Layer 8 of a small transformer language model trained on English Wikipedia (13 layers, counted from 0, width 128).
A neuron adds its activation times its output weights to the MLP's output. To switch it off is to set its activation to zero at one token and run the rest of the model.

Output weights of the MLP neurons that the questions are about. A number n stands for n times 0.0038.
n5: 3 23 2 34 -36 -18 30 26 8 -14 47 6 -26 24 -4 23 19 -18 -4 10 -4 53 19 -4 -51 6 -20 -17 -35 -7 -33 22 -4 -14 -16 40 -25 -27 -2 46 25 27 7 -29 27 18 37 -23 -27 17 16 20 -8 30 -31 14 10 -13 11 -40 -9 1 6 -17 59 74 12 -7 3 -44 11 29 39 -7 34 15 47 6 16 4 -8 15 -5 23 2 -14 16 51 -9 21 -9 50 2 30 28 22 -57 -12 39 -22 13 -24 -3 -23 -30 13 18 16 -30 28 9 24 3 20 11 -37 76 -13 -30 -17 10 19 -37 -40 79 21 -33 -9
n18: -34 -9 -17 19 40 -4 -11 34 -3 20 -15 35 -49 -9 13 -7 -19 -36 22 31 44 0 28 17 -60 12 -7 50 14 -12 -35 39 -24 4 -5 3 16 -18 -42 35 -32 83 -22 17 -18 -21 -43 23 0 -2 6 -26 31 -50 -7 -1 -14 -24 31 2 2 -61 -17 23 -63 16 34 -16 4 -8 5 9 66 -14 -18 -14 -39 -20 -6 -8 -50 -21 41 -28 25 33 9 41 26 38 -22 -4 -5 30 1 -10 9 6 -53 69 -59 27 14 27 -19 -10 12 -1 18 27 -35 -3 29 8 58 -32 5 -9 18 -25 -25 12 13 -16 -26 8 -5 3
n38: 57 -72 -10 23 -5 19 -15 22 -16 12 -20 -19 7 -2 -8 -54 7 -21 -36 -43 3 -19 22 -37 9 -21 -10 22 20 3 46 -30 5 -8 -9 -28 21 -18 -4 0 11 36 66 -30 -34 10 14 -26 24 7 71 -78 -2 62 6 -12 -22 -15 -24 30 -17 -29 -1 -11 -12 -11 -10 6 -20 31 -56 -16 -4 -31 10 26 -15 -19 54 30 43 -39 35 38 71 -5 -32 -37 -3 -18 8 21 13 20 -27 34 57 6 -12 2 -50 23 -24 34 10 -33 30 25 -5 35 27 -13 -39 -21 -12 14 -30 -8 5 -17 18 -1 23 23 14 -59 -1 25
n42: 10 40 -55 -10 -22 17 6 12 -55 -21 -18 -24 9 78 -6 -49 -22 -6 -2 -10 -35 19 8 -52 9 8 12 7 27 -9 -37 -39 38 -8 -24 -48 -26 20 -1 -20 17 4 -18 -18 -26 19 -29 -31 26 -29 -41 -14 7 12 -3 20 45 13 33 0 -24 7 -17 38 -28 -28 25 -6 -19 54 -5 -64 10 15 23 -30 -34 29 -6 -61 -3 3 41 39 52 -46 0 54 16 -2 -15 -38 30 23 -48 3 41 9 -43 -24 51 -42 9 -18 -5 -29 -14 3 -13 2 -36 -49 26 9 -11 -52 4 34 10 43 2 -21 1 -18 19 -12 -39 -14
n88: -5 13 15 -17 36 -23 15 -21 -16 16 -28 9 26 48 -3 -45 6 75 4 -1 20 10 34 20 19 -18 10 -14 22 26 -36 17 -25 -34 11 39 44 -3 21 29 5 -54 13 4 37 -21 49 13 11 -29 -47 -19 -34 -25 -52 6 -1 16 -15 16 38 -41 -1 3 19 -1 -74 -53 21 -31 -14 11 6 -32 57 37 -10 10 4 -62 -11 23 25 -19 -15 -46 14 -22 4 25 37 -10 -33 8 27 -45 -43 17 -22 2 45 67 -6 15 29 -1 -19 -21 -56 -41 28 -18 40 -24 -6 39 16 -45 4 -33 -30 -2 4 -14 15 8 28 3
n109: 23 17 -27 7 41 7 22 52 26 -21 -53 35 83 -14 12 8 42 -4 19 4 -8 46 -18 9 -11 15 65 49 -45 14 -6 -3 -12 66 44 32 -10 -9 32 -16 15 -11 -22 -33 22 21 -19 -31 26 -13 -33 40 -2 30 6 2 -21 -2 -3 -24 -29 29 9 -66 3 -43 -47 18 48 -42 -2 -45 -32 21 -18 11 -15 -9 36 32 46 41 7 20 -33 -31 -4 15 -49 -38 -12 17 -14 7 19 -16 -6 42 -33 14 8 12 2 -19 -9 -22 10 25 2 24 0 -19 -22 11 14 -28 27 3 -17 -4 11 4 -39 9 -33 29 46 28
n115: 55 44 16 5 -9 20 39 -16 -4 -3 -28 32 -50 25 -18 20 57 15 -3 -19 4 41 -57 14 60 -10 -1 -33 -37 -23 -39 -20 -26 -36 17 60 6 26 -18 -19 33 -31 -1 -7 -21 15 -7 23 -30 -74 -37 -20 46 29 -51 59 65 43 -4 -16 -14 -47 9 -36 -51 -38 -33 -45 -41 13 -4 -23 -24 9 -10 22 -2 -11 34 16 -13 67 6 11 -46 -7 29 -8 -10 -1 -24 4 44 -15 -35 -8 -22 11 -26 -55 -23 5 53 -36 4 12 8 -5 -52 -8 16 -32 -3 -1 -33 -33 -66 42 19 -8 -2 -55 -18 -24 8 36 14 5
n137: -35 -20 -28 -19 17 -20 30 14 -15 2 -29 -10 38 -3 -20 -63 6 22 4 -6 0 -26 -25 -18 58 0 38 30 -17 19 24 44 59 -37 22 -11 28 -31 -6 3 7 9 4 19 -41 8 -35 41 -27 24 22 24 -4 31 -1 36 -21 -44 12 27 7 -8 16 13 -37 11 -37 -24 2 45 17 -35 -43 14 -17 21 -4 24 -19 24 3 -24 5 6 -30 -24 -46 -27 -51 8 9 24 24 -6 10 54 7 -5 9 -27 -49 -42 -6 53 9 16 13 -32 18 -5 -45 18 -62 31 -28 9 -48 -53 10 10 -38 -37 -6 5 -50 -3 11 17
n142: 44 13 -2 -3 -29 -40 -2 0 -35 36 -20 13 -9 -1 -36 21 -8 -4 68 53 -26 -29 29 -63 29 21 -19 20 31 -6 41 -44 -26 -7 6 -13 23 61 -23 35 37 -25 -42 39 28 -53 -28 -47 6 -33 25 -9 -49 -35 30 14 -11 37 4 -32 7 -16 -16 -10 35 20 35 31 1 6 -44 -7 -6 -31 7 7 -49 -63 -26 43 38 41 -46 58 -17 20 13 -1 27 49 9 37 51 31 61 69 18 23 -2 10 56 -6 17 -53 38 3 21 21 5 -3 35 -23 8 13 39 3 -48 -26 51 -21 -21 9 63 28 -17 -3 8 -3
n156: 86 -54 -12 32 28 3 -17 -18 -22 30 -47 -17 -15 19 -28 25 -8 20 -18 50 19 -23 26 -62 37 4 31 12 7 40 47 -41 3 -38 -12 -2 -6 -2 0 -18 52 0 -21 12 -30 -2 -14 -32 38 3 -15 -59 -4 -29 21 -38 -4 13 -8 -1 40 -9 5 7 27 -20 27 -22 -20 -15 -51 -4 11 -40 -46 -18 22 -21 26 12 -1 22 -50 -24 -38 7 45 3 -18 -28 6 -10 41 4 12 67 -40 18 20 -45 -14 -25 -29 -7 6 22 8 23 -72 -13 20 -1 -8 28 11 -8 6 -36 -11 9 -4 -50 19 -20 -26 -6 -49 20
n168: -25 20 -7 8 18 -22 14 16 -26 -2 13 15 19 25 -5 -10 38 -4 -7 -40 -60 8 37 24 -59 39 -9 16 -31 51 -17 26 -41 -10 -13 -33 -2 -32 -16 -47 -9 -45 2 74 58 -10 -36 45 24 -30 48 16 23 46 -40 48 -21 -14 -40 -43 -12 -16 -15 -13 -18 -28 8 12 33 -33 32 -11 16 -25 -41 -13 4 30 39 -10 21 35 -60 11 -29 -14 3 -1 20 -17 -17 -22 22 -40 19 -4 58 6 -36 6 12 22 -16 -41 6 -49 -39 -9 26 -39 -7 -15 -30 -22 55 -45 41 7 6 -11 -22 -12 -28 13 18 -69 26 -10
n185: -17 -25 34 -65 9 -60 20 4 4 89 9 49 -45 -6 18 1 60 -48 44 24 -7 -28 22 -18 9 0 -43 53 -25 -23 11 -23 4 15 7 -21 34 26 -62 -2 -27 -4 4 11 -59 -24 20 -32 45 23 -4 -9 30 10 -5 -5 -52 42 -14 -5 -16 -18 10 -34 24 20 7 9 -30 8 -14 -79 -14 24 -6 -20 6 -34 -64 35 -43 -41 9 -7 -24 25 1 -13 7 21 -29 31 -6 -8 33 -4 -25 -55 31 -31 30 15 -58 -16 7 -7 41 -4 35 21 -5 2 -32 -41 44 -50 -6 1 14 22 -54 24 -1 17 -27 -8 18 -9
n187: 85 12 9 -26 -22 17 4 -66 -32 -30 -2 11 -19 27 8 -12 37 -28 30 7 10 70 42 -29 31 -29 -17 30 -42 30 6 -12 22 49 -4 -34 -6 10 -6 30 -52 5 -39 1 -41 12 10 28 29 28 -66 41 -21 17 -55 -11 -20 27 51 -24 -31 -17 31 61 -18 -49 -19 7 20 -12 -36 -24 -17 34 64 39 15 52 20 -31 1 50 84 -2 -1 38 30 40 -13 -55 17 21 -8 18 -29 24 -22 -13 -47 3 -12 42 2 39 -38 2 -24 82 9 -6 34 -5 -23 -27 -3 38 -14 6 27 20 -9 -30 -17 22 0 -36 19 -30
n206: 21 -41 -15 17 4 -47 -8 31 36 23 64 56 -14 -22 -34 -16 -37 4 19 27 8 -26 18 -28 -27 35 24 5 66 19 -21 1 -8 -34 46 31 -40 -4 -38 -10 -4 -57 -48 -4 18 11 4 -32 -47 0 46 2 22 -31 22 23 16 70 32 23 -14 35 10 -51 23 -2 72 13 -22 -27 23 -46 10 33 60 21 -9 -16 50 15 -14 1 -5 -10 -13 -18 3 38 -13 24 -12 3 28 -15 -43 -10 -9 41 32 30 35 22 -27 -9 61 41 3 -33 -3 -31 8 40 34 45 -34 -20 -35 5 -3 -9 -33 17 -40 -13 -35 -6 -27 -8
n214: 1 5 27 -12 38 39 -2 -14 -35 -7 -30 -14 18 42 40 6 -12 -1 -33 -60 72 -7 23 24 35 -31 -33 -15 3 -12 -38 48 -34 54 -32 51 8 1 -36 -61 7 -40 3 -30 28 2 -2 66 0 -9 -6 -48 -5 16 -2 -43 -7 -16 -33 1 11 -54 45 -16 4 7 -13 -7 -13 -8 13 -3 -15 -21 -6 -8 -60 10 -5 -10 -34 57 -13 -12 -36 32 0 63 3 80 -39 -48 -14 0 20 -18 8 -21 24 -11 11 -32 -15 -7 9 4 -45 -9 -28 24 15 -25 -2 27 -47 30 -6 11 9 36 -30 29 -18 -15 25 2 56 7
n243: -3 4 72 8 17 8 4 -5 42 9 -53 -34 22 -12 42 34 -18 13 -5 -5 -56 26 56 40 -13 5 -17 40 0 40 -19 20 -11 -7 -1 -46 7 -14 20 12 -5 32 24 -6 2 16 -48 15 8 -32 1 35 -6 17 -71 -3 -31 14 7 -47 -39 -32 9 -95 69 -3 20 31 25 10 -18 30 -4 -33 -21 -49 22 50 -12 -25 -15 44 -46 11 71 -11 -25 5 -1 -9 20 24 -48 26 23 -27 51 20 -15 -5 -8 5 33 -35 23 47 15 -1 -30 -41 23 5 1 3 -21 -9 4 -11 -26 -43 40 -19 57 -2 -56 -41 63 56

Each question names a token from some text and the token that comes next. It shows the activations a of the neurons there, in the order above. A number n stands for n times 0.45.

Then comes g, the gradient of the next token's log-probability with respect to the MLP's output, scaled to length 1. A neuron's effect is roughly proportional to its activation times (output weights . g). A number n stands for n times 0.0043.

"ard", then "ing"
a: 2 -1 0 1 -2 -1 1 0 0 2 0 6 0 0 -27 0
g: -28 -10 19 11 17 -18 12 5 22 27 -27 14 13 -29 -19 -1 9 22 -1 18 12 -20 24 16 -13 36 -23 8 1 -1 0 5 -14 -21 -14 8 -6 -36 22 26 15 1 -4 0 40 9 -7 -29 -5 31 33 16 20 -15 -5 12 -10 -50 2 13 -14 13 45 8 -13 -10 32 -5 14 -26 5 -12 -19 -32 -2 8 31 11 8 30 41 -15 -17 37 15 -16 -22 -55 -20 -18 5 12 15 -23 -40 12 -11 -59 19 -12 6 -4 12 -2 -10 -14 -22 3 12 -5 15 -11 26 -9 -6 -16 -33 22 -2 -11 30 -5 17 11 16 2 -51 10
Which neuron, switched off, lowers the next token's probability most? n214

"al", then " "
a: 2 -2 1 -9 -1 25 2 0 0 1 -7 0 -1 -2 -1 -1
g: 18 -13 -25 16 20 10 -16 24 -30 -18 -22 17 -18 5 -25 -16 -24 -26 26 -3 25 12 -38 -18 10 24 20 14 7 23 28 0 23 37 -27 -14 7 -8 -7 -24 11 -9 -3 45 -11 2 13 -13 21 -30 0 14 20 10 -24 5 12 8 -13 6 -19 -1 42 -3 25 15 23 -12 -27 -15 36 51 -44 8 -19 -20 -13 0 4 -30 -20 -32 12 0 7 6 40 0 -6 -21 1 -6 2 -26 9 3 -25 2 4 -13 -10 -16 19 -1 -15 25 8 2 -34 -22 -38 -4 -36 9 18 30 16 22 1 14 -25 15 53 -32 6 6 -30 -13
Which neuron, switched off, raises the next token's probability most? n109

" s", then "k"
a: -1 -1 1 -1 3 -1 0 0 0 -23 2 0 0 1 -2 -1
g: -8 13 13 3 17 7 -4 -20 -19 -32 -28 -51 15 -11 17 -8 -15 -11 20 3 3 9 19 -13 -24 14 13 10 -29 7 26 -3 -28 -9 21 28 29 3 0 50 -48 1 40 6 17 9 -3 -12 9 -2 19 -4 18 45 32 27 -30 -20 19 -6 -27 -4 10 -5 -32 56 17 -34 -19 -7 -16 45 26 53 -10 -2 10 10 9 -11 13 -16 40 -14 0 -21 -4 4 16 4 2 9 -9 -1 1 1 -23 5 -7 21 -10 -3 -38 34 -3 -3 -7 32 3 -1 2 -1 -15 26 0 30 -2 -31 -2 -2 5 -21 1 -28 -37 8 -17 -19
Which neuron, switched off, lowers the next token's probability most? n156

" ", then "un"
a: 0 0 0 5 -1 0 1 -1 0 -3 1 0 1 2 -1 0
g: -10 3 -5 2 16 -3 4 33 -10 26 -13 31 9 -5 23 3 -3 18 3 21 -1 -17 21 -19 0 -16 16 -9 19 -12 -9 -2 -37 15 -3 -5 -32 19 -10 -50 -12 -13 4 3 -7 24 -21 -3 -49 35 -3 -26 28 -21 -37 22 20 14 -22 -20 -8 28 17 -9 11 12 -14 -12 -6 25 -16 16 -34 -7 10 -15 -52 14 10 16 -9 -20 14 17 -53 -29 -18 -5 34 1 -32 -23 9 22 -24 -11 6 9 -9 13 32 14 32 18 2 23 9 4 -9 -3 45 0 32 -5 -5 -24 -30 22 -41 -28 -21 -19 -6 -3 30 -23 -26 -12
Which neuron, switched off, lowers the next token's probability most? n42

"es", then " from"
a: -17 -3 -3 1 0 12 0 -1 1 -3 7 -5 1 0 -1 0
g: 15 16 -10 0 -25 3 4 -5 48 -19 -5 -5 10 5 -14 4 -34 2 34 -1 34 -16 11 -6 -29 -15 35 -18 11 -22 21 -7 -2 21 17 44 -2 -13 25 -31 2 -16 35 0 -12 -11 38 10 19 -3 -12 -4 8 -24 -13 24 3 11 37 28 14 25 5 -13 -4 -19 -30 6 -12 11 15 -16 39 10 -39 8 -36 -2 -9 6 -38 19 19 -8 -4 -21 -7 -18 -11 7 10 16 16 -2 -23 2 -7 29 -36 -9 -5 8 -29 39 -29 38 3 -1 4 25 -11 -12 -7 -46 31 15 15 -10 29 6 27 -37 50 -4 -28 10 -4 -15
Which neuron, switched off, lowers the next token's probability most? n5

"}", then "$"
a: 1 -2 -1 -1 -1 2 0 0 0 2 1 0 0 -20 0 -1
g: 8 1 -15 -8 -30 15 4 -10 38 18 16 -21 31 -20 -30 38 29 5 4 5 8 -3 -23 6 -35 -13 -10 58 19 11 2 -2 40 28 -20 13 16 -17 38 5 -7 -19 12 23 -29 -7 29 -16 5 -22 -22 -7 -29 -8 42 -33 -14 -3 15 29 -7 -10 -15 28 -6 -64 -46 20 7 3 -2 -25 5 -26 -50 11 -6 -4 5 20 20 -15 -11 -15 -6 -15 -17 26 -32 15 3 -12 -34 -5 8 3 -2 8 -10 7 12 -19 0 -32 24 39 0 -2 -17 -14 -12 17 -24 15 16 10 30 8 -1 19 8 -16 6 22 -9 -3 1 -2
Which neuron, switched off, lowers the next token's probability most? n206

"as", then "y"
a: -2 0 2 18 -2 0 -2 0 0 0 0 -13 -16 0 0 3
g: -20 -10 -36 16 -57 13 -14 25 -13 5 -39 9 -29 17 -18 14 -26 -13 -38 -2 -27 33 -11 -11 15 -2 5 -33 -23 1 16 -5 -6 -16 7 -22 -28 17 18 -14 34 -4 7 -5 -5 -29 13 -26 28 19 40 -44 31 -11 -13 15 -3 15 -58 -19 10 32 19 16 1 8 8 -23 17 9 -23 45 -16 -16 -3 -18 9 -1 -35 2 2 20 -5 1 5 -8 15 -14 -5 -10 -28 8 -11 10 32 -8 16 19 -4 -3 9 4 18 32 41 -27 14 5 -20 3 20 3 -18 2 -12 15 7 -33 -6 14 -17 -21 26 -24 -11 -37 23 11
Which two neurons, each switched off alone, lower its probability most, in order? n187, n185

"e", then " that"
a: -5 0 2 0 0 4 1 1 0 94 -8 -3 -14 0 -2 0
g: -12 31 12 12 15 14 -4 13 2 -15 -16 -24 16 -20 10 -19 -6 17 1 -15 -5 10 15 -7 -16 -16 -33 13 22 -4 -25 4 4 -5 -46 34 35 -9 13 64 2 4 12 11 -31 45 21 15 1 6 -33 24 -35 4 14 -11 -26 3 -5 20 4 7 2 -24 -37 7 -30 -10 26 -24 -11 -29 21 -25 -22 14 7 2 5 17 27 -32 -9 2 34 37 -5 12 -5 12 15 12 -12 -4 -5 -3 2 16 20 19 6 21 10 -3 23 27 28 2 -7 49 -14 -12 12 -20 0 -13 -53 -22 17 -13 -16 -39 -26 22 -5 27 -2 40
Which neuron, switched off, raises the next token's probability most? n156

" ", then "="
a: -1 13 0 0 0 0 1 -1 -3 1 3 0 0 -29 -1 0
g: -6 -10 22 19 1 -10 -21 -14 -9 0 -24 25 -21 38 -3 -13 26 0 10 -35 13 27 -19 27 -20 -6 -2 -34 5 6 -2 9 -9 -16 -8 -28 -15 -7 6 27 -18 12 -44 34 27 6 -11 -21 -11 -4 16 -14 -5 2 0 -28 5 0 23 36 4 11 -1 -45 -25 19 7 -6 19 13 28 12 22 -26 -1 22 26 26 -19 -8 27 -41 19 -22 35 3 9 34 -11 -4 6 -19 -5 -8 -3 -30 -40 9 -6 -15 0 32 6 17 -9 -11 12 -37 -1 38 -7 -16 -13 -26 -1 20 -27 -15 -31 2 -49 51 -16 22 -8 -7 20 35
Which neuron, switched off, lowers the next token's probability most? n18

"al", then "e"
a: 0 0 -1 0 0 0 -1 -1 -18 0 2 -6 1 -1 -1 0
g: 4 -7 -17 9 6 -18 30 -22 3 -15 39 -57 12 -25 -4 7 -36 -8 -27 -8 10 -29 6 0 -5 15 19 0 8 23 -13 8 -13 15 -12 34 -2 -4 1 -10 3 -5 -35 -2 -1 25 16 -9 -13 13 19 53 7 -17 36 -38 22 -14 1 37 -13 14 -50 -1 19 17 33 -13 -20 7 0 6 -21 15 10 21 -3 -13 9 95 22 8 -21 -26 3 10 1 22 4 -2 -9 6 -32 19 -5 45 22 11 7 -5 -3 -20 14 -26 -20 -15 -7 12 -18 26 -7 -3 0 22 21 14 -36 -19 0 5 -7 4 2 19 -6 -3 -14 3
Which neuron, switched off, lowers the next token's probability most? n185

" St", then " K"
a: -1 -1 17 9 0 0 0 -4 0 0 -1 -1 0 5 1 -1
g: 33 20 -8 -20 8 13 -11 9 -17 16 10 -13 13 23 -28 12 7 -37 33 15 25 -23 6 -21 1 -14 36 -10 -3 15 13 -32 11 8 18 19 58 -24 2 28 -14 33 20 -4 1 15 -22 6 6 -21 24 -6 10 -4 0 -13 -44 5 -8 -22 5 -6 37 -20 -2 55 1 -3 -10 -12 -10 7 23 -2 15 -31 6 3 -28 5 -54 -25 0 -48 5 32 12 -2 -12 -27 -11 -25 -3 -19 3 6 -42 23 -5 19 -2 -21 -5 -11 16 6 -6 18 -25 -1 -35 -13 -11 26 14 17 -25 -16 -10 -4 20 3 29 -23 27 37 23 15
Which neuron, switched off, raises the next token's probability most? n42

" ", then "3"
a: 11 0 0 -1 1 0 -24 2 0 0 -1 0 0 0 0 -10
g: -5 16 -21 -20 2 9 -2 -26 7 -12 38 -27 20 -12 1 -7 21 -4 30 -21 18 4 -8 -18 13 14 -21 66 13 41 -10 -14 52 -11 31 21 17 2 -13 -23 -19 5 -9 -19 17 -10 -8 25 -12 -13 42 -9 2 9 38 14 -24 -17 -24 -26 12 14 32 21 25 -21 -2 -14 5 28 -9 -23 -28 23 11 -4 33 26 -4 -38 18 24 -18 -9 13 -21 0 -39 -28 -20 13 -8 -1 17 32 0 11 -29 -12 -2 -1 27 -4 -24 60 1 -1 -17 12 2 -2 -6 -27 14 4 5 -7 12 5 -8 5 30 4 11 26 7 31 -14
Which neuron, switched off, lowers the next token's probability most? n115

"p", then "ot"
a: 0 6 -1 0 1 0 2 -13 0 1 0 -1 13 -2 0 13
g: 10 7 -19 3 -24 -12 1 -23 29 -26 -43 8 -4 12 -17 2 -14 -23 -7 25 -2 -1 9 -14 -22 -12 -3 -15 -29 -14 -15 6 -42 31 8 18 -2 8 20 30 3 -22 -12 -6 20 0 -3 38 4 4 18 35 -31 -43 11 0 10 -3 39 -7 34 4 17 6 5 14 5 22 -25 -20 39 -34 42 20 16 -5 15 18 -30 -28 48 35 13 32 -14 -4 -22 -32 13 11 -27 31 14 -1 38 -9 -35 12 18 -21 -6 6 15 28 -29 10 -14 -1 -17 -25 -3 22 -21 22 8 -1 7 -19 7 -3 -11 -33 -15 32 -26 9 -5 -12
Which neuron, switched off, lowers the next token's probability most? n187

"am", then "es"
a: 0 0 8 24 7 -3 0 0 3 0 0 0 1 0 -1 0
g: -1 -4 -23 -26 25 -17 3 -29 7 -4 27 14 -30 -6 -15 9 30 52 36 5 -8 -14 9 10 -1 10 30 -23 4 9 -10 -17 7 27 -6 11 -29 -1 18 11 -20 -9 -16 -43 -13 -10 -35 18 -14 -6 17 -11 -3 -17 -21 -24 -32 -12 34 14 13 10 -5 -14 -4 12 -28 -36 -3 -2 6 -32 7 -32 14 -3 -7 25 3 48 -31 7 -2 -11 -7 -5 -17 17 13 -1 1 1 -41 5 12 -28 -15 -33 -2 8 -17 -16 -8 -20 6 -45 -12 -21 10 -6 15 21 -27 -45 -44 -48 31 -43 16 5 -33 -7 1 15 -13 -5 -10 -15
Which neuron, switched off, raises the next token's probability most? n42

"m", then "in"
a: 1 -25 -1 -3 0 0 0 0 -1 0 -3 2 0 4 1 -10
g: -5 -21 19 6 29 -5 3 -16 0 -22 18 24 9 -38 -23 0 75 7 -17 41 32 9 -2 15 -26 -12 -33 -18 2 11 28 2 -18 -11 13 -6 -4 -39 18 -29 4 -39 22 1 4 -22 15 5 19 34 -7 -9 1 -4 -15 25 5 14 -51 4 15 -14 32 5 3 20 24 -12 34 5 -18 -14 11 -18 -4 23 2 12 -2 -13 3 -6 -21 9 -2 -3 -18 4 -1 27 24 0 33 -30 -29 -11 14 -7 6 -9 34 1 -21 15 -4 2 9 -13 0 -17 29 39 40 -42 -28 -14 46 3 2 12 3 10 17 -28 33 14 -14 3
Which neuron, switched off, lowers the next token's probability most? n18

" f", then "ac"
a: -1 -2 4 5 -1 0 2 2 6 3 0 1 -1 1 1 0
g: -4 -6 22 -29 19 -10 18 -17 -23 19 3 -12 8 7 41 -19 30 0 29 -25 28 11 -26 6 14 52 -18 6 0 -28 -23 7 0 -7 6 -40 14 13 -15 -12 -15 -16 -18 18 -7 10 -11 9 42 21 -29 -45 -9 12 -6 4 18 -7 33 23 -35 6 27 2 -16 17 -26 26 -4 32 0 10 -18 9 19 13 -9 31 0 -5 10 -18 12 15 -1 9 9 33 2 0 -22 -43 27 0 -39 -1 28 28 -4 9 39 -44 -14 38 -15 11 19 1 30 -9 -39 21 -4 -3 -19 -3 -15 37 -25 20 -6 0 -11 32 3 -22 4 -1
Which neuron, switched off, lowers the next token's probability most? n42

"ain", then "ed"
a: 0 -1 -2 0 0 -19 1 -10 0 17 0 0 -6 -1 -12 0
g: -8 -32 -28 -6 0 14 11 -7 -35 19 -12 -5 -17 8 17 -25 -20 -11 9 -7 -10 -3 -14 11 23 -9 26 -18 -1 -9 -4 3 -27 19 -1 -30 -16 27 43 -15 -4 10 -5 -36 -18 -8 10 24 0 1 -41 59 -39 15 -2 -5 3 -17 14 25 20 -7 -3 21 5 -17 -13 -30 -4 34 -32 -10 37 28 18 -23 0 3 -2 -4 25 -23 -25 -26 17 -1 -3 16 -18 10 25 8 -32 30 -5 11 -6 -34 -53 -19 -18 -11 -9 16 -32 -17 -19 -8 -33 -15 24 7 -14 -41 -24 32 24 -20 5 -4 11 7 -22 -21 0 -26 17 -34
Which neuron, switched off, raises the next token's probability most? n187

"b", then "s"
a: -1 0 0 0 0 2 -1 1 1 -43 0 1 -1 0 3 0
g: 37 -28 -4 -4 -2 3 19 -17 5 -15 43 1 -12 21 19 21 -1 3 7 -10 -18 4 32 -3 2 20 -29 -14 -23 17 -9 8 2 -9 -14 -40 -28 20 -21 17 27 20 33 -14 22 -3 -19 -16 23 44 12 30 9 -13 6 30 29 15 2 -10 -6 -8 -39 39 -4 -12 -23 5 28 -14 11 -12 37 9 -16 5 28 3 -4 0 -35 30 -6 -18 -9 8 -12 22 0 1 -5 1 21 0 -19 -6 -18 -10 1 6 21 11 1 -19 -1 -28 -6 -4 65 48 35 -5 17 -4 -23 -30 18 -20 -14 5 9 -17 -51 5 10 -9 48 -22
Which neuron, switched off, lowers the next token's probability most? n156

"en", then " m"
a: -21 -1 0 1 -1 1 1 0 0 64 -2 -1 -1 15 -11 0
g: -1 21 21 -24 -19 7 -2 -11 -10 4 -2 7 -28 -24 21 2 -9 11 45 -2 1 18 -11 20 10 8 -3 1 -20 -6 -1 -16 -23 -29 -10 -15 37 12 7 1 11 -21 -50 -12 -6 -43 -3 -41 16 23 -1 -6 13 11 -14 8 47 -4 -33 29 2 -5 24 10 11 -19 30 -26 -33 -5 4 46 -9 -16 0 -13 44 -3 -3 -28 -15 31 37 -1 -16 15 -24 -22 -30 1 11 -10 -13 -5 2 2 0 -1 -56 -37 -20 -4 -15 -32 -13 12 -23 -26 -19 34 5 23 28 37 -26 -36 6 7 13 0 -12 26 -10 4 -1 -18 -22 5
Which neuron, switched off, lowers the next token's probability most? n156

"an", then "g"
a: 0 6 2 -3 1 -1 0 1 0 0 13 0 0 1 -2 -1
g: -21 24 1 -20 12 -3 21 13 -8 -4 3 46 -12 -27 -11 1 10 -8 -5 9 13 8 5 -13 -7 4 -15 -56 53 -14 -1 12 -10 -21 -13 -5 -36 -11 15 18 -50 2 22 -22 2 -34 -19 -46 7 34 8 -5 19 57 26 -3 31 -9 24 -9 -10 19 18 -12 0 3 -23 -48 27 19 6 44 -14 -5 -8 1 34 0 6 -5 21 -15 36 0 -13 10 -11 -18 -18 17 -1 32 -10 -21 10 -15 1 23 0 9 -14 8 7 -8 1 18 -23 -6 17 10 -2 -19 -31 26 7 37 16 42 18 18 6 3 6 -16 -16 14 -40 2
Which neuron, switched off, raises the next token's probability most? n168

"ot", then "en"
a: 0 -2 -1 0 32 5 1 -1 0 0 2 -2 -9 0 -15 0
g: -13 -43 32 -8 -28 -3 6 22 -35 14 64 -8 -25 -3 -14 -23 25 -5 -15 4 -9 -9 -8 5 30 -16 12 -3 58 -7 -27 16 -9 -1 16 -7 -12 -4 2 0 11 -30 0 22 18 -17 35 0 22 -1 7 -36 -17 -6 7 8 3 -28 14 44 2 11 -13 1 -19 56 -10 -21 9 -5 19 -38 11 20 21 8 12 -33 -3 -26 19 7 35 -38 3 20 -17 -2 -1 -31 44 -6 15 12 -15 17 -14 1 -43 -16 7 18 -10 -18 -22 14 6 -9 -23 -12 17 -12 35 5 5 31 -2 -9 -26 -3 10 -3 18 -29 5 -20 15 -7
Which neuron, switched off, raises the next token's probability most? n109

"om", then "p"
a: 1 0 0 0 19 4 0 0 3 0 -1 0 -1 0 0 0
g: -13 -6 -21 16 -3 -15 12 -16 27 6 -24 -17 35 -5 18 -6 -8 -66 25 -7 -17 54 0 -24 4 0 -3 3 9 1 -19 -8 6 -11 18 12 -14 -33 -4 59 34 38 7 -23 14 29 -19 -6 -50 9 9 16 16 27 -32 9 13 -19 55 22 2 15 5 -21 29 23 -5 -25 3 4 29 27 -30 55 -4 -5 -18 34 -21 2 24 10 14 -5 6 -7 -1 10 -12 24 -16 -20 -12 2 -11 13 7 -26 -4 16 11 -5 19 -8 34 8 7 13 -10 4 7 14 -15 3 4 11 -25 38 4 -26 -14 5 -12 28 -12 4 6 -5
Which neuron, switched off, raises the next token's probability most? n88

"ra", then "."
a: 2 -1 -8 -1 0 3 0 -16 0 1 0 -1 0 0 0 -1
g: 16 23 -18 -19 11 7 -9 -19 -21 6 -6 -8 -20 -10 9 -24 -8 15 -8 -36 29 1 21 -48 -15 17 -11 37 -75 1 -5 7 10 -3 6 -23 -12 -37 -27 4 -5 -28 25 3 -8 13 -20 3 -10 -33 -6 14 21 10 39 -8 8 2 20 7 -3 15 -13 29 0 15 -13 28 27 7 16 -18 1 -13 -9 7 24 -19 -7 -12 0 19 18 -10 35 -24 -12 -3 -12 -8 -5 -7 6 -1 13 8 12 23 -1 -34 -20 1 9 -33 51 2 0 1 1 15 17 -3 22 -33 11 57 -6 -17 23 -3 -43 4 -44 41 -33 -17 16 18
Which neuron, switched off, raises the next token's probability most? n137

"$", then " and"
a: -1 -1 0 0 3 29 1 1 0 0 0 0 0 0 0 1
g: 5 -4 -1 13 -8 -16 16 11 -14 21 -18 -8 -3 15 20 2 -13 4 -7 -23 -39 16 -14 -17 -26 -10 13 -15 -28 -43 2 4 9 17 51 24 10 -14 -19 -22 14 -30 -4 1 -17 13 16 -45 8 -31 0 -3 19 51 -3 -17 44 9 14 7 17 10 29 11 12 -29 -2 32 -38 -3 42 13 -18 19 22 0 -1 -8 22 -18 -27 27 -3 24 11 -10 6 -18 -31 -18 11 0 38 0 5 2 -16 21 14 -3 -13 13 -5 0 7 -16 -1 0 28 14 47 -17 -3 -29 0 -16 -2 36 -59 4 23 -23 2 13 39 -21 14 26
Which neuron, switched off, lowers the next token's probability most? n109